Layer 5 of a small transformer language model trained on English Wikipedia (8 layers, counted from 0, width 128).
Take only the direct path to the model's output, skipping the later layers: a vector added to the residual stream pushes a token's score in proportion to its dot product with that token's output vector.

Output vectors of the tokens that the questions are about. A number n stands for (n - 500) times 0.003.
"ive": 393,581,463,307,325,474,773,518,476,635,535,457,369,741,687,415,329,453,463,451,376,580,442,872,526,660,480,398,462,311,395,344,559,570,410,470,590,541,554,699,599,743,465,589,688,310,635,519,593,682,503,590,447,650,520,361,601,522,503,606,560,627,643,487,655,167,424,572,401,557,683,418,376,536,228,591,490,392,516,529,321,523,470,448,426,241,350,539,696,440,522,400,352,426,356,543,374,555,667,552,311,303,500,667,663,588,527,506,488,337,403,537,614,500,436,512,524,510,506,720,447,355,323,555,584,613,475,536
"any": 379,490,594,515,526,548,512,431,493,395,464,368,259,368,742,430,437,435,500,524,346,629,699,698,355,491,590,741,628,419,582,591,318,445,239,667,526,547,345,530,649,782,477,497,582,500,349,424,673,624,476,500,509,370,513,585,518,560,301,630,451,490,503,675,605,173,688,540,426,541,491,487,417,500,564,648,557,492,559,544,531,419,450,444,451,366,454,506,518,745,531,516,319,308,471,424,388,582,470,428,278,421,553,312,607,445,465,572,637,452,620,600,411,782,462,611,446,609,492,509,546,367,647,466,706,458,595,230
"ground": 372,397,706,534,559,811,497,579,538,355,323,410,297,383,687,606,568,735,571,685,390,726,337,405,638,514,394,445,595,377,576,524,496,483,281,516,416,655,402,554,576,712,470,623,732,547,381,510,575,641,633,327,538,497,633,658,638,659,567,738,516,488,437,703,627,164,466,731,458,649,655,507,504,413,350,686,651,369,220,574,465,551,420,406,565,443,508,695,503,553,680,579,556,401,386,587,224,416,671,554,321,428,356,537,459,567,597,430,665,415,402,461,715,658,487,598,431,504,483,659,480,415,638,189,592,580,423,493
"m": 431,526,644,396,419,459,571,626,557,561,553,482,381,530,713,576,406,351,515,541,453,579,461,536,539,619,415,607,551,486,426,465,205,521,394,568,292,537,485,734,491,599,615,352,589,484,368,583,514,573,507,445,552,625,656,429,462,464,428,572,461,522,484,436,571,281,409,454,295,553,593,470,487,487,638,211,600,486,493,503,500,617,518,539,455,574,639,527,421,540,503,359,552,617,658,585,513,557,579,355,486,479,624,717,624,577,426,518,567,373,550,571,605,383,643,541,576,588,535,430,369,221,426,487,365,382,389,365
"Production": 512,330,500,377,617,566,526,627,393,671,451,465,208,461,752,472,530,583,473,465,365,713,573,607,546,426,644,494,512,417,484,230,427,472,389,410,561,653,564,605,722,534,765,696,476,481,507,541,598,592,465,472,244,511,592,237,628,708,461,740,398,526,271,646,253,254,365,554,337,456,640,556,485,378,533,606,552,517,271,302,420,628,162,616,646,309,427,590,484,518,552,571,581,484,538,430,513,542,303,351,298,356,453,611,278,495,781,539,615,270,633,413,716,670,543,616,431,547,519,513,497,376,544,494,645,584,500,593
"ency": 506,550,647,372,561,419,546,581,340,709,421,474,255,574,526,373,294,455,456,600,309,683,528,779,422,463,677,547,619,316,608,477,244,384,331,618,684,377,287,620,740,743,464,711,308,571,507,464,612,829,536,325,302,455,751,409,520,626,478,676,487,435,546,643,413,99,632,427,448,545,364,544,350,700,417,521,613,500,210,388,521,350,323,341,626,542,457,437,443,644,642,643,660,466,510,415,398,452,660,637,603,430,571,556,405,816,457,615,564,452,420,479,560,660,283,642,614,611,466,427,474,288,755,487,471,520,503,427
"ered": 642,489,703,462,476,437,581,693,370,474,599,543,297,329,629,476,379,627,500,820,346,728,494,495,532,586,332,723,462,270,518,484,365,684,201,585,601,478,105,520,635,912,538,550,378,488,678,393,559,475,423,352,110,539,653,300,585,602,378,587,649,560,625,623,305,128,578,485,409,435,530,515,455,410,496,554,562,388,276,444,580,419,359,398,504,551,548,701,440,397,690,519,567,624,618,477,469,459,575,621,402,338,312,355,546,485,745,372,719,431,775,302,568,779,417,500,496,456,384,542,434,310,378,513,647,442,476,667
"agen": 544,442,651,511,355,545,528,711,415,497,336,309,219,281,698,421,602,490,401,569,283,518,458,559,548,505,490,414,590,245,567,540,674,491,333,500,437,483,205,582,535,620,695,689,573,446,263,383,596,608,572,468,408,624,728,369,560,570,618,627,615,630,471,594,382,40,504,659,496,571,488,618,343,365,429,552,783,429,589,234,484,560,353,226,544,576,628,519,494,512,710,445,604,385,376,464,553,520,641,466,373,359,437,401,489,496,638,309,624,415,315,415,545,615,517,538,295,526,623,631,500,463,598,589,571,574,438,394
"ne": 603,592,493,342,494,587,768,419,471,711,455,298,402,611,608,497,540,415,550,480,291,713,416,559,566,552,442,467,690,147,333,383,420,494,351,445,292,703,363,470,633,401,587,535,643,427,555,520,525,484,414,479,458,435,456,602,449,467,580,468,489,402,639,615,550,230,511,544,553,644,511,639,527,489,537,765,487,371,413,570,439,571,546,230,504,404,593,441,352,402,568,490,534,686,547,366,293,400,556,488,436,512,497,549,313,579,671,376,597,400,381,478,519,500,681,503,497,515,558,567,530,523,371,656,516,564,491,482
"cast": 437,637,496,423,436,520,424,416,367,578,565,430,316,229,608,674,437,598,404,409,330,748,551,530,381,376,639,651,517,475,481,548,435,617,185,361,424,527,454,672,709,636,614,705,624,584,667,494,440,700,303,394,436,389,629,553,475,599,497,653,574,558,504,550,532,175,539,545,561,522,518,423,426,325,425,471,669,428,242,301,595,332,384,615,576,281,562,433,382,441,537,423,472,472,340,262,544,723,390,500,553,379,482,503,394,478,752,438,529,466,467,351,627,679,465,320,517,563,527,399,437,334,466,413,637,677,272,630
"ition": 287,444,639,389,307,541,561,525,480,479,324,311,262,514,559,427,259,564,506,800,370,612,489,401,704,533,524,758,523,350,395,386,463,500,425,419,528,678,550,687,723,786,496,496,490,569,577,579,606,617,527,363,513,459,578,300,511,587,467,586,572,644,153,639,324,192,656,423,536,342,549,521,436,516,244,590,533,577,568,449,621,367,197,345,680,517,403,565,416,476,567,614,660,455,522,479,635,559,399,504,463,376,222,506,550,642,496,542,441,471,288,571,605,629,441,392,721,693,522,555,450,419,478,433,706,477,400,622
"ul": 423,422,344,483,483,560,512,579,497,481,573,380,335,577,656,545,412,541,484,449,391,468,556,483,687,555,433,497,645,529,492,541,643,567,420,502,479,616,344,413,751,485,449,411,388,528,490,422,584,572,484,619,560,557,534,397,551,456,467,686,445,622,589,552,447,210,414,520,329,594,498,626,457,345,682,364,584,329,445,641,587,582,500,413,487,573,540,572,577,715,546,577,541,513,676,524,451,371,608,275,405,539,517,529,470,602,609,440,457,416,594,684,606,702,428,542,436,490,433,584,543,510,534,472,390,472,609,663
"fect": 227,407,590,470,421,365,360,768,535,408,414,393,255,381,538,319,447,770,551,642,425,567,521,524,489,366,403,612,487,389,344,332,395,563,294,433,462,671,492,447,529,768,644,426,259,604,659,468,443,978,702,395,594,537,597,270,643,612,547,779,445,455,512,575,480,54,770,734,658,535,578,780,454,452,399,626,638,495,522,610,597,586,416,583,718,541,494,651,554,602,731,251,564,324,652,408,262,551,488,414,496,330,452,433,401,734,305,410,622,481,496,601,662,595,480,607,416,571,406,390,608,264,417,432,376,669,603,539
"run": 609,497,514,620,455,515,544,308,425,426,533,357,306,338,761,611,535,446,592,606,389,728,568,404,492,445,552,567,626,507,618,283,694,489,303,464,518,737,503,309,642,538,539,569,573,578,451,489,547,605,485,444,416,519,517,516,478,562,430,681,617,478,503,500,450,197,384,524,512,419,650,485,439,459,466,614,684,471,510,558,537,281,468,428,682,535,587,633,594,439,618,387,528,490,508,505,379,464,670,640,460,358,444,337,440,743,719,402,624,287,392,419,589,665,578,487,429,486,556,744,436,329,452,385,589,628,531,530
"ati": 600,547,510,443,511,613,519,361,456,421,369,500,274,567,780,481,572,455,425,530,327,449,659,464,391,526,580,630,643,369,392,609,556,298,355,377,387,445,551,556,434,625,476,524,546,387,307,390,543,574,423,448,511,523,719,386,623,494,407,671,529,600,313,632,463,169,480,415,466,658,779,515,335,477,429,574,565,533,581,554,744,514,521,592,580,497,458,550,456,573,667,585,649,358,616,508,592,468,482,558,313,395,399,492,520,512,455,464,540,520,667,500,606,582,347,628,556,506,588,489,538,420,460,404,518,545,394,454
"omic": 405,403,706,468,513,600,777,519,547,667,206,393,306,481,818,509,645,518,651,675,268,716,526,795,577,428,363,763,416,513,303,326,457,561,244,464,503,662,550,531,611,743,606,530,504,580,349,384,562,825,680,379,423,559,798,442,527,616,640,613,517,393,304,608,303,69,457,788,453,581,500,523,363,445,473,679,505,541,347,386,464,483,306,636,531,228,573,580,653,343,540,634,579,408,582,441,672,383,500,311,493,363,450,486,305,805,619,396,465,457,508,478,644,747,576,594,422,515,382,276,521,352,342,507,541,576,482,521
"le": 616,571,466,286,430,462,449,606,641,567,562,384,357,530,721,406,288,562,403,525,368,500,637,644,573,663,406,448,541,306,491,609,224,746,424,542,543,602,427,486,577,500,628,480,392,699,656,521,592,505,431,570,588,446,368,482,560,446,585,631,337,359,503,727,285,269,504,380,524,409,494,434,416,618,622,500,553,456,474,596,472,533,594,404,504,368,505,503,527,494,542,241,321,477,479,329,563,606,557,388,397,440,497,358,460,573,514,598,616,640,698,660,594,530,635,567,429,497,549,569,249,483,512,486,588,403,452,413
"uris": 457,474,450,533,573,348,618,543,545,494,569,563,283,610,769,621,367,606,483,607,344,465,413,697,521,678,336,353,392,344,650,461,541,603,333,568,549,708,400,579,888,592,563,500,529,521,506,215,535,554,643,434,506,559,801,396,513,595,574,707,491,645,462,547,466,135,436,583,354,736,583,470,280,341,459,519,576,412,337,503,729,548,437,421,607,430,596,558,549,728,455,537,565,641,518,469,275,720,669,375,534,388,439,539,388,470,650,556,597,397,657,386,500,495,493,458,348,468,487,437,567,348,456,486,546,497,461,593
"qu": 466,419,440,600,546,550,789,436,394,714,533,574,354,232,682,498,351,532,442,489,362,524,613,459,492,478,593,655,483,514,551,568,557,473,359,458,431,429,239,456,491,419,627,594,436,605,563,432,635,746,411,260,354,374,588,467,596,500,547,444,554,554,339,282,595,184,572,485,484,663,548,570,429,398,434,647,467,552,459,555,509,475,743,326,662,462,511,620,466,446,436,347,549,381,668,400,646,518,435,452,491,397,481,500,387,575,441,453,646,455,497,654,583,546,515,575,431,465,396,403,541,602,557,345,647,471,420,481
"wards": 516,471,758,570,458,695,564,463,355,575,536,463,383,318,588,678,237,604,484,660,321,640,506,513,313,370,469,588,572,263,710,285,417,705,45,384,577,610,496,432,527,556,547,569,613,563,531,569,641,633,689,480,436,457,778,460,674,635,292,745,581,630,369,517,420,59,492,565,349,559,691,489,453,541,402,441,624,500,562,537,524,436,200,301,470,507,389,698,342,407,558,345,614,593,487,659,463,792,395,562,524,275,616,516,568,562,468,378,497,410,650,493,470,656,550,450,328,440,585,729,580,545,432,582,496,692,421,567
"eral": 526,398,593,468,588,513,451,504,591,579,267,407,266,566,684,793,375,529,367,840,339,749,562,738,554,586,361,710,336,233,639,451,432,599,290,349,550,522,504,603,709,645,554,312,385,422,398,424,659,842,439,454,571,506,759,366,309,610,497,648,486,613,472,692,540,102,748,522,524,582,406,461,500,461,369,656,536,495,314,636,682,268,427,459,429,485,440,560,387,578,617,767,562,389,597,437,403,733,410,673,416,412,531,113,563,634,554,375,548,450,658,504,686,692,434,366,406,618,473,357,485,330,401,507,689,466,479,605
" About": 571,483,517,406,435,690,275,340,315,532,413,423,298,322,887,418,379,666,319,782,428,566,471,639,495,500,573,573,498,431,560,541,518,568,290,518,492,355,536,546,759,737,488,594,511,378,370,429,627,626,588,398,576,484,545,465,609,680,568,671,503,503,556,622,409,382,556,609,403,497,523,541,441,411,355,547,698,472,540,609,394,449,409,512,660,576,574,751,476,532,577,642,568,470,579,508,564,661,590,450,325,412,650,458,420,652,449,610,493,341,420,520,497,567,570,490,443,449,516,417,498,396,492,404,454,516,530,535
"offs": 366,449,605,351,643,556,369,457,394,554,416,313,291,513,811,482,400,565,424,476,346,500,497,405,666,535,571,629,415,308,642,378,608,662,308,592,480,544,310,493,400,627,581,506,441,352,291,576,622,521,457,331,572,576,585,539,706,666,522,630,540,415,270,589,632,141,485,587,342,572,480,631,410,424,487,466,746,358,431,518,623,381,543,349,538,310,546,482,634,445,675,516,583,324,430,511,547,504,563,449,426,422,460,436,553,597,739,422,667,559,592,314,535,831,526,578,395,559,422,465,574,448,491,306,567,609,585,580
"pp": 489,457,486,490,684,418,491,689,440,570,441,513,290,494,507,510,419,521,606,496,380,607,551,660,503,511,378,572,510,250,535,517,490,641,309,428,364,630,497,426,495,570,463,225,464,605,346,323,458,644,552,388,610,563,655,398,581,532,570,540,635,647,573,314,468,145,546,513,378,673,508,563,470,500,429,497,555,462,535,375,598,620,459,438,504,512,678,635,388,603,585,333,608,630,514,654,296,541,615,401,331,477,497,613,647,532,527,561,560,408,730,384,659,794,502,641,356,643,573,480,461,273,414,478,469,378,444,500
" Candidate": 469,368,486,442,468,440,506,644,298,467,416,338,281,509,834,478,279,391,505,561,325,648,460,566,570,445,636,565,684,386,522,516,422,532,398,472,447,591,610,666,603,652,533,545,465,707,555,489,459,750,581,561,514,457,475,368,524,705,458,660,315,570,446,644,525,317,503,679,369,438,571,473,400,497,563,377,783,342,268,500,644,469,565,302,489,392,579,570,603,439,529,503,648,433,317,518,456,381,643,415,385,452,485,426,334,645,622,508,589,336,510,465,471,578,546,417,390,532,415,522,595,285,669,500,509,647,557,575

Each question shows what one neuron of this layer's MLP adds at an activation of 1. A number n stands for (n - 500) times 0.00084.

n253: 552,410,524,352,472,415,515,492,603,496,596,496,378,535,530,488,432,396,385,559,508,515,558,491,496,639,562,525,483,413,402,521,500,654,511,446,388,528,471,619,512,554,514,412,471,542,449,471,472,563,598,535,569,550,504,510,507,404,491,549,594,431,514,495,476,485,393,506,361,494,490,490,487,526,508,378,457,447,427,577,452,492,481,524,393,377,470,511,520,570,569,588,459,534,495,481,605,429,563,498,536,435,511,527,493,542,382,618,526,519,448,548,402,577,542,471,486,532,391,533,442,423,532,505,456,381,455,478
Which three tokens does it push up most, strongest first? "m", "le", "ive"

n314: 529,425,487,563,433,392,524,497,487,538,470,581,472,373,408,541,571,531,460,537,504,581,492,351,579,500,488,445,461,514,438,448,568,493,363,498,414,498,452,540,543,486,647,488,470,438,403,527,437,446,587,626,472,460,447,437,639,534,511,576,611,630,385,516,569,497,481,568,464,580,391,373,556,474,563,548,530,510,557,421,516,481,453,484,528,549,564,465,532,564,569,524,489,491,537,519,537,509,591,472,457,552,583,552,535,556,456,534,491,570,401,535,560,495,493,513,521,451,396,544,551,415,467,439,578,518,385,450
Which of these tokens does it push up most? "agen"

n305: 443,563,500,479,455,636,438,456,431,461,506,569,660,597,470,440,443,553,489,500,502,361,459,603,633,482,591,393,590,532,537,464,654,369,575,498,611,489,551,513,470,633,454,449,588,481,381,619,532,482,519,444,512,526,487,498,540,591,417,507,523,506,512,510,473,348,500,639,522,552,396,445,577,521,422,573,430,420,518,477,620,539,400,384,476,556,397,464,608,558,439,477,532,610,440,517,430,532,553,556,525,472,577,688,479,491,593,442,456,341,561,468,649,347,541,529,408,439,496,492,500,524,528,459,515,472,554,536
Which of these tokens does it push up most? "ive"

n210: 563,467,377,504,562,574,518,450,416,633,457,502,506,544,467,333,597,449,691,506,502,539,496,473,527,348,322,495,483,545,490,516,432,471,351,532,438,421,496,491,477,478,464,635,515,552,582,470,440,573,518,479,483,523,537,406,534,480,475,564,385,532,506,548,487,500,467,402,588,513,468,500,455,437,583,429,441,567,463,540,449,472,524,532,424,424,493,540,459,564,420,460,522,449,563,585,589,518,493,506,538,625,436,382,407,427,456,480,531,442,458,377,416,665,504,558,607,525,535,498,594,477,463,529,598,423,576,653
Which of these tokens does it push up most? "omic"

n256: 600,436,526,433,583,519,523,384,666,506,502,519,457,460,474,492,454,482,510,459,586,493,490,533,480,521,409,526,479,401,522,541,523,498,463,492,582,613,416,474,514,458,591,539,541,528,555,487,523,498,506,417,552,469,510,650,504,553,574,500,439,473,502,593,539,495,524,418,440,457,498,496,365,510,476,380,433,471,498,511,431,371,413,511,523,469,427,480,370,583,517,443,548,469,622,480,525,535,342,397,388,377,415,567,457,435,356,536,506,516,513,650,552,495,384,426,485,518,466,548,382,465,535,487,619,541,521,514
Which of these tokens does it push up most? "le"

n129: 689,557,537,492,411,473,487,602,500,505,538,385,312,475,502,463,512,521,463,370,517,438,476,657,534,574,607,380,566,476,368,480,564,485,497,396,463,460,523,597,421,505,466,447,534,548,472,505,426,526,561,442,557,350,469,415,555,590,414,541,713,478,481,477,507,938,431,482,479,506,443,514,602,538,437,530,546,617,415,607,581,507,573,589,591,683,336,517,344,537,397,470,510,528,655,472,560,485,596,536,549,517,610,529,525,638,571,606,464,377,500,460,411,502,591,295,457,377,544,481,434,688,480,593,420,545,386,432
Which of these tokens does it push up most? " About"

n224: 563,480,468,381,628,533,517,481,459,431,490,412,441,578,553,571,561,609,511,415,511,454,475,649,542,484,489,425,574,413,630,478,526,473,502,546,498,485,385,478,536,496,603,514,467,444,469,487,476,661,517,564,368,531,555,520,469,541,403,498,523,445,515,473,519,584,557,389,536,542,578,552,582,564,570,505,574,458,465,506,553,529,493,500,400,477,461,569,478,681,541,617,574,560,549,516,517,394,521,561,494,433,487,544,502,396,445,550,594,486,473,552,559,420,549,508,469,424,364,466,549,513,435,527,473,687,543,479
Pushed down most: "ition"

n184: 621,518,477,563,460,516,422,521,502,489,576,445,392,426,526,564,469,485,496,618,523,542,464,453,548,430,562,519,613,469,468,446,629,473,584,492,698,454,564,562,555,563,402,562,454,469,511,562,683,387,541,473,470,466,511,563,471,470,644,495,528,556,407,569,345,408,487,571,480,275,417,532,390,534,568,516,528,558,469,638,468,408,462,471,492,551,563,549,464,605,440,453,419,405,406,541,537,456,453,340,358,373,459,493,561,485,569,477,450,474,560,498,430,663,500,446,496,466,470,552,471,580,468,546,446,492,466,458
Which of these tokens does it push up most? "ition"

n156: 417,488,477,603,480,540,465,502,465,500,577,526,509,519,653,456,569,477,446,428,590,517,644,626,370,430,478,408,568,516,527,591,500,498,392,405,530,526,486,598,459,561,491,496,556,461,484,534,442,748,556,386,571,517,460,484,450,503,485,488,414,448,632,422,500,440,592,599,430,440,520,401,586,544,454,662,513,458,628,371,500,567,492,468,454,553,599,479,337,454,429,567,396,639,564,429,493,450,473,469,665,595,440,573,344,585,510,545,475,513,489,511,531,440,540,431,414,489,466,551,482,463,423,575,492,611,537,566
Pushed down most: "offs"

n155: 611,344,465,310,425,465,747,585,523,570,628,609,398,505,471,572,596,426,356,562,458,507,426,556,541,554,531,534,393,503,482,466,515,572,482,377,465,588,383,564,592,601,403,394,381,560,500,490,678,436,560,491,529,529,516,492,288,406,420,555,481,379,598,576,477,378,419,537,537,539,455,568,600,630,458,448,559,572,565,517,437,580,558,635,464,474,451,538,660,436,510,320,475,587,514,541,548,503,573,469,420,459,664,474,500,663,478,583,538,523,372,492,373,514,585,445,488,523,529,568,512,437,291,659,479,404,454,553
Pushed down most: "ground"

n220: 406,472,552,515,394,589,419,450,472,575,398,434,393,592,526,421,506,484,559,481,397,516,611,400,672,491,401,623,607,445,460,560,386,566,514,536,513,571,423,553,377,500,496,478,418,531,464,436,529,494,579,487,579,500,534,590,539,441,606,578,586,423,551,446,509,339,516,496,424,522,580,502,454,504,554,421,517,535,404,582,449,465,578,473,526,454,551,511,422,531,455,551,476,470,576,409,567,494,428,484,515,382,438,492,493,544,407,414,524,530,557,504,441,599,584,611,439,565,520,526,464,558,554,462,528,474,663,476
Pushed down most: "ive"

n119: 478,596,504,526,529,357,425,446,447,486,569,476,632,454,531,486,592,454,544,528,495,420,550,623,601,552,537,451,490,570,563,488,677,484,427,500,508,307,620,518,652,536,573,578,441,498,469,565,514,507,476,504,546,462,489,489,487,730,561,360,486,487,515,568,438,539,409,405,475,380,371,419,400,445,443,627,602,399,464,599,508,409,482,489,609,634,422,579,546,451,515,535,489,415,466,581,561,564,563,682,481,533,578,445,506,428,502,712,531,536,476,621,472,371,549,502,487,491,387,578,490,463,487,437,479,522,438,573
Which of these tokens does it push up most? " About"

n245: 375,523,534,520,485,397,595,507,471,483,591,454,446,514,451,578,373,530,518,480,388,444,524,498,581,551,447,450,508,504,529,549,694,564,568,300,437,598,449,502,494,595,539,584,617,579,425,488,555,448,488,575,539,537,612,515,465,379,559,426,505,518,568,455,538,409,530,433,381,559,528,382,603,587,500,523,478,506,515,554,563,428,544,537,448,490,440,490,536,433,514,411,494,525,455,466,377,411,509,517,480,385,490,537,470,348,353,536,609,521,414,498,607,518,565,642,536,449,568,540,291,440,525,516,442,490,483,597
Which of these tokens does it push up most? "ive"

n264: 394,518,465,513,515,478,546,487,462,590,437,467,541,426,502,498,554,582,604,476,565,557,397,549,414,601,477,456,380,571,642,426,625,607,581,472,412,456,512,438,576,424,563,454,414,528,517,416,491,452,488,408,430,480,472,474,498,664,494,534,507,305,543,576,412,549,526,496,452,498,409,459,381,404,485,552,413,529,443,413,460,546,481,560,489,621,457,622,552,485,430,438,388,549,426,498,457,477,466,545,467,528,543,544,588,564,452,534,441,586,382,650,458,656,502,426,510,485,446,506,404,580,592,589,646,496,386,578
Pushed down most: "ati"

n118: 459,545,567,549,431,436,463,376,619,494,538,478,486,500,526,432,523,470,471,575,390,432,433,603,464,669,536,574,581,678,420,467,459,619,434,504,493,484,506,412,504,571,614,494,506,354,508,526,544,565,362,413,626,431,460,432,514,544,457,441,511,512,447,446,483,471,347,441,393,594,612,294,387,523,474,527,532,498,441,554,425,515,470,385,504,548,609,549,522,513,378,451,492,540,545,473,535,456,448,563,601,420,500,537,489,420,559,450,486,583,486,570,556,559,622,463,630,559,487,548,404,602,408,492,434,552,513,452
Which of these tokens does it push up most? "m"

n196: 469,474,459,482,477,518,433,538,502,328,423,396,477,418,471,474,510,502,560,524,659,535,518,475,502,466,410,514,544,430,494,528,386,404,375,432,568,492,395,550,465,585,578,538,420,514,527,473,601,535,632,533,492,476,383,532,504,548,405,493,439,517,561,508,432,423,555,559,519,362,465,531,621,567,545,558,572,445,477,602,508,438,601,613,462,591,390,545,440,565,498,504,492,500,439,473,473,585,528,623,516,567,378,554,416,538,543,409,555,428,519,521,522,478,650,531,612,354,606,590,455,433,400,656,336,444,529,458
Which of these tokens does it push up most? "fect"

n42: 528,456,530,625,576,577,441,468,479,531,444,518,571,564,546,483,433,389,414,535,500,508,457,571,471,630,325,417,455,547,467,349,384,592,577,561,524,407,502,387,457,367,592,511,511,508,540,422,604,414,361,637,471,493,457,519,430,630,424,556,390,512,527,436,449,439,526,362,609,428,587,427,429,397,551,457,480,380,436,449,324,520,661,509,575,358,548,465,484,417,511,484,621,580,477,519,400,399,508,519,571,557,397,434,470,464,641,492,599,567,609,625,549,462,566,465,552,588,486,403,600,327,596,562,404,463,509,385
Which two tokens does it push up most, strongest first? "le", "ne"

n187: 518,514,505,504,601,540,400,536,431,469,527,532,545,518,573,544,604,494,559,489,690,486,463,493,521,462,443,482,490,523,527,580,551,484,432,498,469,437,445,481,421,630,511,477,477,528,403,371,511,489,394,522,536,503,454,437,473,534,515,484,437,487,606,466,516,547,631,608,506,546,562,488,379,571,577,600,512,449,515,506,541,528,452,536,511,469,533,454,455,481,466,491,366,507,362,451,454,581,399,599,444,554,530,386,545,467,494,480,481,491,409,547,375,478,405,553,503,447,535,513,502,595,551,400,506,520,574,431
Which of these tokens does it push up most? "any"

n226: 488,420,494,595,496,472,514,506,573,502,451,498,556,440,531,511,468,502,568,506,603,486,500,424,359,304,463,325,530,524,492,477,460,588,366,480,562,470,485,431,538,365,433,494,504,518,375,571,614,551,575,551,529,546,492,452,588,535,486,471,560,538,433,508,493,528,402,406,439,540,502,465,500,541,711,448,459,554,415,639,573,465,374,484,437,596,598,477,568,394,490,518,630,543,474,471,568,593,466,393,494,414,453,496,441,560,504,540,544,508,582,566,483,401,477,530,479,304,436,493,430,491,567,435,431,572,416,435
Pushed down most: "ive"

n101: 554,520,381,392,398,400,568,436,479,363,588,509,353,625,384,520,379,451,542,585,471,430,485,559,563,647,472,469,393,435,393,392,367,692,467,473,412,430,526,601,550,598,463,522,446,371,602,553,398,619,491,364,464,504,488,541,591,466,444,500,510,587,569,608,586,471,512,554,415,542,429,523,535,408,383,439,468,461,403,521,556,572,526,328,462,514,487,544,489,549,433,521,409,521,562,562,421,502,462,651,580,469,507,617,599,423,400,602,627,579,321,491,484,598,471,477,482,526,336,520,514,497,417,388,517,416,434,476
Which two tokens does it push up most, strongest first? "ive", "ered"

n144: 445,565,552,431,597,480,474,409,597,550,435,613,595,426,563,590,525,509,455,425,642,558,397,494,510,578,464,486,506,400,452,462,467,509,578,461,430,411,401,419,528,477,445,494,518,376,545,544,598,522,408,482,496,579,522,418,547,500,541,376,512,477,419,518,405,532,456,547,425,557,467,482,445,429,344,411,510,447,482,792,678,408,402,538,498,496,700,452,539,426,387,525,504,474,508,526,443,468,464,472,490,544,398,531,533,500,664,463,595,452,434,559,475,492,546,624,504,489,463,496,495,500,500,472,682,521,360,459
Which of these tokens does it push up most? "offs"

n38: 554,463,532,536,510,567,455,452,508,488,600,519,500,569,402,484,500,492,531,651,582,486,624,628,470,567,525,548,445,483,555,583,544,535,408,561,553,442,377,505,518,565,391,523,446,423,423,535,485,500,435,529,444,498,566,385,370,598,506,466,408,502,478,452,601,540,552,447,585,582,478,614,361,435,482,457,589,464,436,519,590,531,453,637,470,447,325,496,539,549,571,440,529,543,530,534,566,598,502,460,479,452,548,543,509,560,568,523,489,398,597,531,549,400,504,527,374,576,606,401,468,513,565,565,595,409,496,455
Which of these tokens does it push up most? "eral"

n73: 529,403,467,471,460,498,672,485,460,555,473,537,491,533,516,544,502,496,546,564,556,515,309,435,558,376,490,509,519,569,468,482,600,426,404,470,585,483,575,500,490,417,396,500,310,509,489,342,562,412,469,346,540,593,585,435,637,348,482,546,436,379,516,590,411,445,487,577,478,544,520,514,466,477,424,492,470,439,580,582,606,527,529,541,527,409,585,579,530,467,428,529,579,420,471,470,486,475,513,534,553,528,394,543,519,581,470,527,413,586,390,525,450,459,625,541,528,679,429,529,488,521,481,502,658,396,489,567
Which two tokens does it push up most, strongest first? "omic", "ition"

n199: 474,542,478,522,487,443,427,502,491,623,502,565,374,473,470,605,583,488,500,502,508,476,460,571,408,583,567,385,536,435,601,482,460,463,520,545,393,542,466,433,531,450,575,584,531,579,397,538,551,387,587,517,420,571,634,513,424,397,481,470,457,550,428,526,459,426,517,486,439,406,454,316,489,507,498,442,575,459,527,539,496,567,539,443,552,547,542,554,520,463,471,445,454,455,471,464,401,444,533,462,455,504,549,475,473,496,502,340,500,475,428,577,489,509,457,595,580,670,466,435,513,396,604,429,544,410,593,496
Which of these tokens does it push up most? "agen"

n277: 575,427,609,520,523,528,439,462,471,548,492,500,413,457,602,468,474,400,596,494,569,465,467,555,355,543,649,618,434,562,575,544,467,460,455,495,487,538,519,565,430,425,535,476,562,513,464,606,434,422,530,514,500,549,498,555,524,589,560,467,413,543,555,450,466,438,488,440,574,531,543,476,592,441,555,504,522,483,526,409,516,462,509,550,553,651,641,543,534,583,474,582,466,561,479,548,596,477,470,625,485,559,302,502,505,486,537,554,446,510,500,549,511,530,448,612,438,500,566,497,563,517,483,410,426,592,670,542
Pushed down most: "ive"

n93: 437,366,663,460,413,392,513,478,531,482,425,608,420,546,462,403,616,640,465,523,529,502,479,340,373,641,571,463,500,654,462,428,466,522,430,470,560,399,510,520,471,642,637,533,546,498,440,459,556,553,498,510,485,464,507,475,415,576,336,531,481,395,521,564,538,552,448,370,593,634,344,457,559,460,344,467,523,431,605,389,513,465,567,570,538,625,431,529,464,590,431,485,614,487,534,446,406,566,439,563,440,467,606,541,542,536,536,353,540,520,384,575,449,540,482,452,369,495,410,474,589,537,478,475,586,463,567,480
Pushed down most: "le"

n216: 207,556,607,479,552,492,429,543,452,536,571,531,123,523,455,243,652,524,477,312,391,559,610,416,142,463,453,496,597,492,373,521,423,349,616,626,598,535,565,436,445,601,875,573,626,302,544,685,550,376,658,559,710,290,789,480,363,472,380,371,668,457,589,445,504,505,480,517,370,739,336,250,491,524,602,442,587,569,370,565,417,603,626,601,381,552,614,385,293,624,338,450,742,683,511,592,773,303,500,616,519,448,589,717,720,468,440,594,664,548,406,547,553,489,516,531,617,307,585,478,24,231,512,440,509,606,607,413
Which two tokens does it push up most, strongest first? "m", "ency"

n291: 463,543,518,547,527,467,525,646,365,492,423,551,460,492,553,393,422,560,586,399,509,323,442,460,468,547,557,449,551,529,456,511,514,508,505,554,552,342,496,360,481,500,438,450,557,563,374,526,493,567,462,486,443,506,580,521,578,544,449,493,581,646,616,467,447,452,468,395,549,340,509,413,488,614,446,534,486,494,576,509,478,449,458,412,533,466,422,609,551,500,498,331,428,479,534,548,494,687,563,428,565,502,474,502,570,485,427,421,533,498,490,455,512,512,508,506,383,572,349,603,445,616,521,465,590,519,477,539
Which of these tokens does it push up most? "wards"

n92: 473,482,452,530,461,541,419,531,528,476,592,463,494,561,750,536,441,575,477,426,597,431,482,521,563,568,504,424,459,574,545,534,427,326,668,580,539,435,488,525,597,491,637,457,568,529,509,391,631,460,531,480,443,431,465,445,470,342,388,516,491,492,522,402,539,620,448,466,392,479,473,456,433,494,460,547,488,494,558,602,461,466,496,487,500,575,539,426,341,429,523,494,468,474,430,671,527,434,580,498,427,382,496,566,473,643,537,454,530,409,546,511,484,365,610,433,574,472,546,366,583,438,566,569,505,479,532,395
Which two tokens does it push up most, strongest first? "m", " About"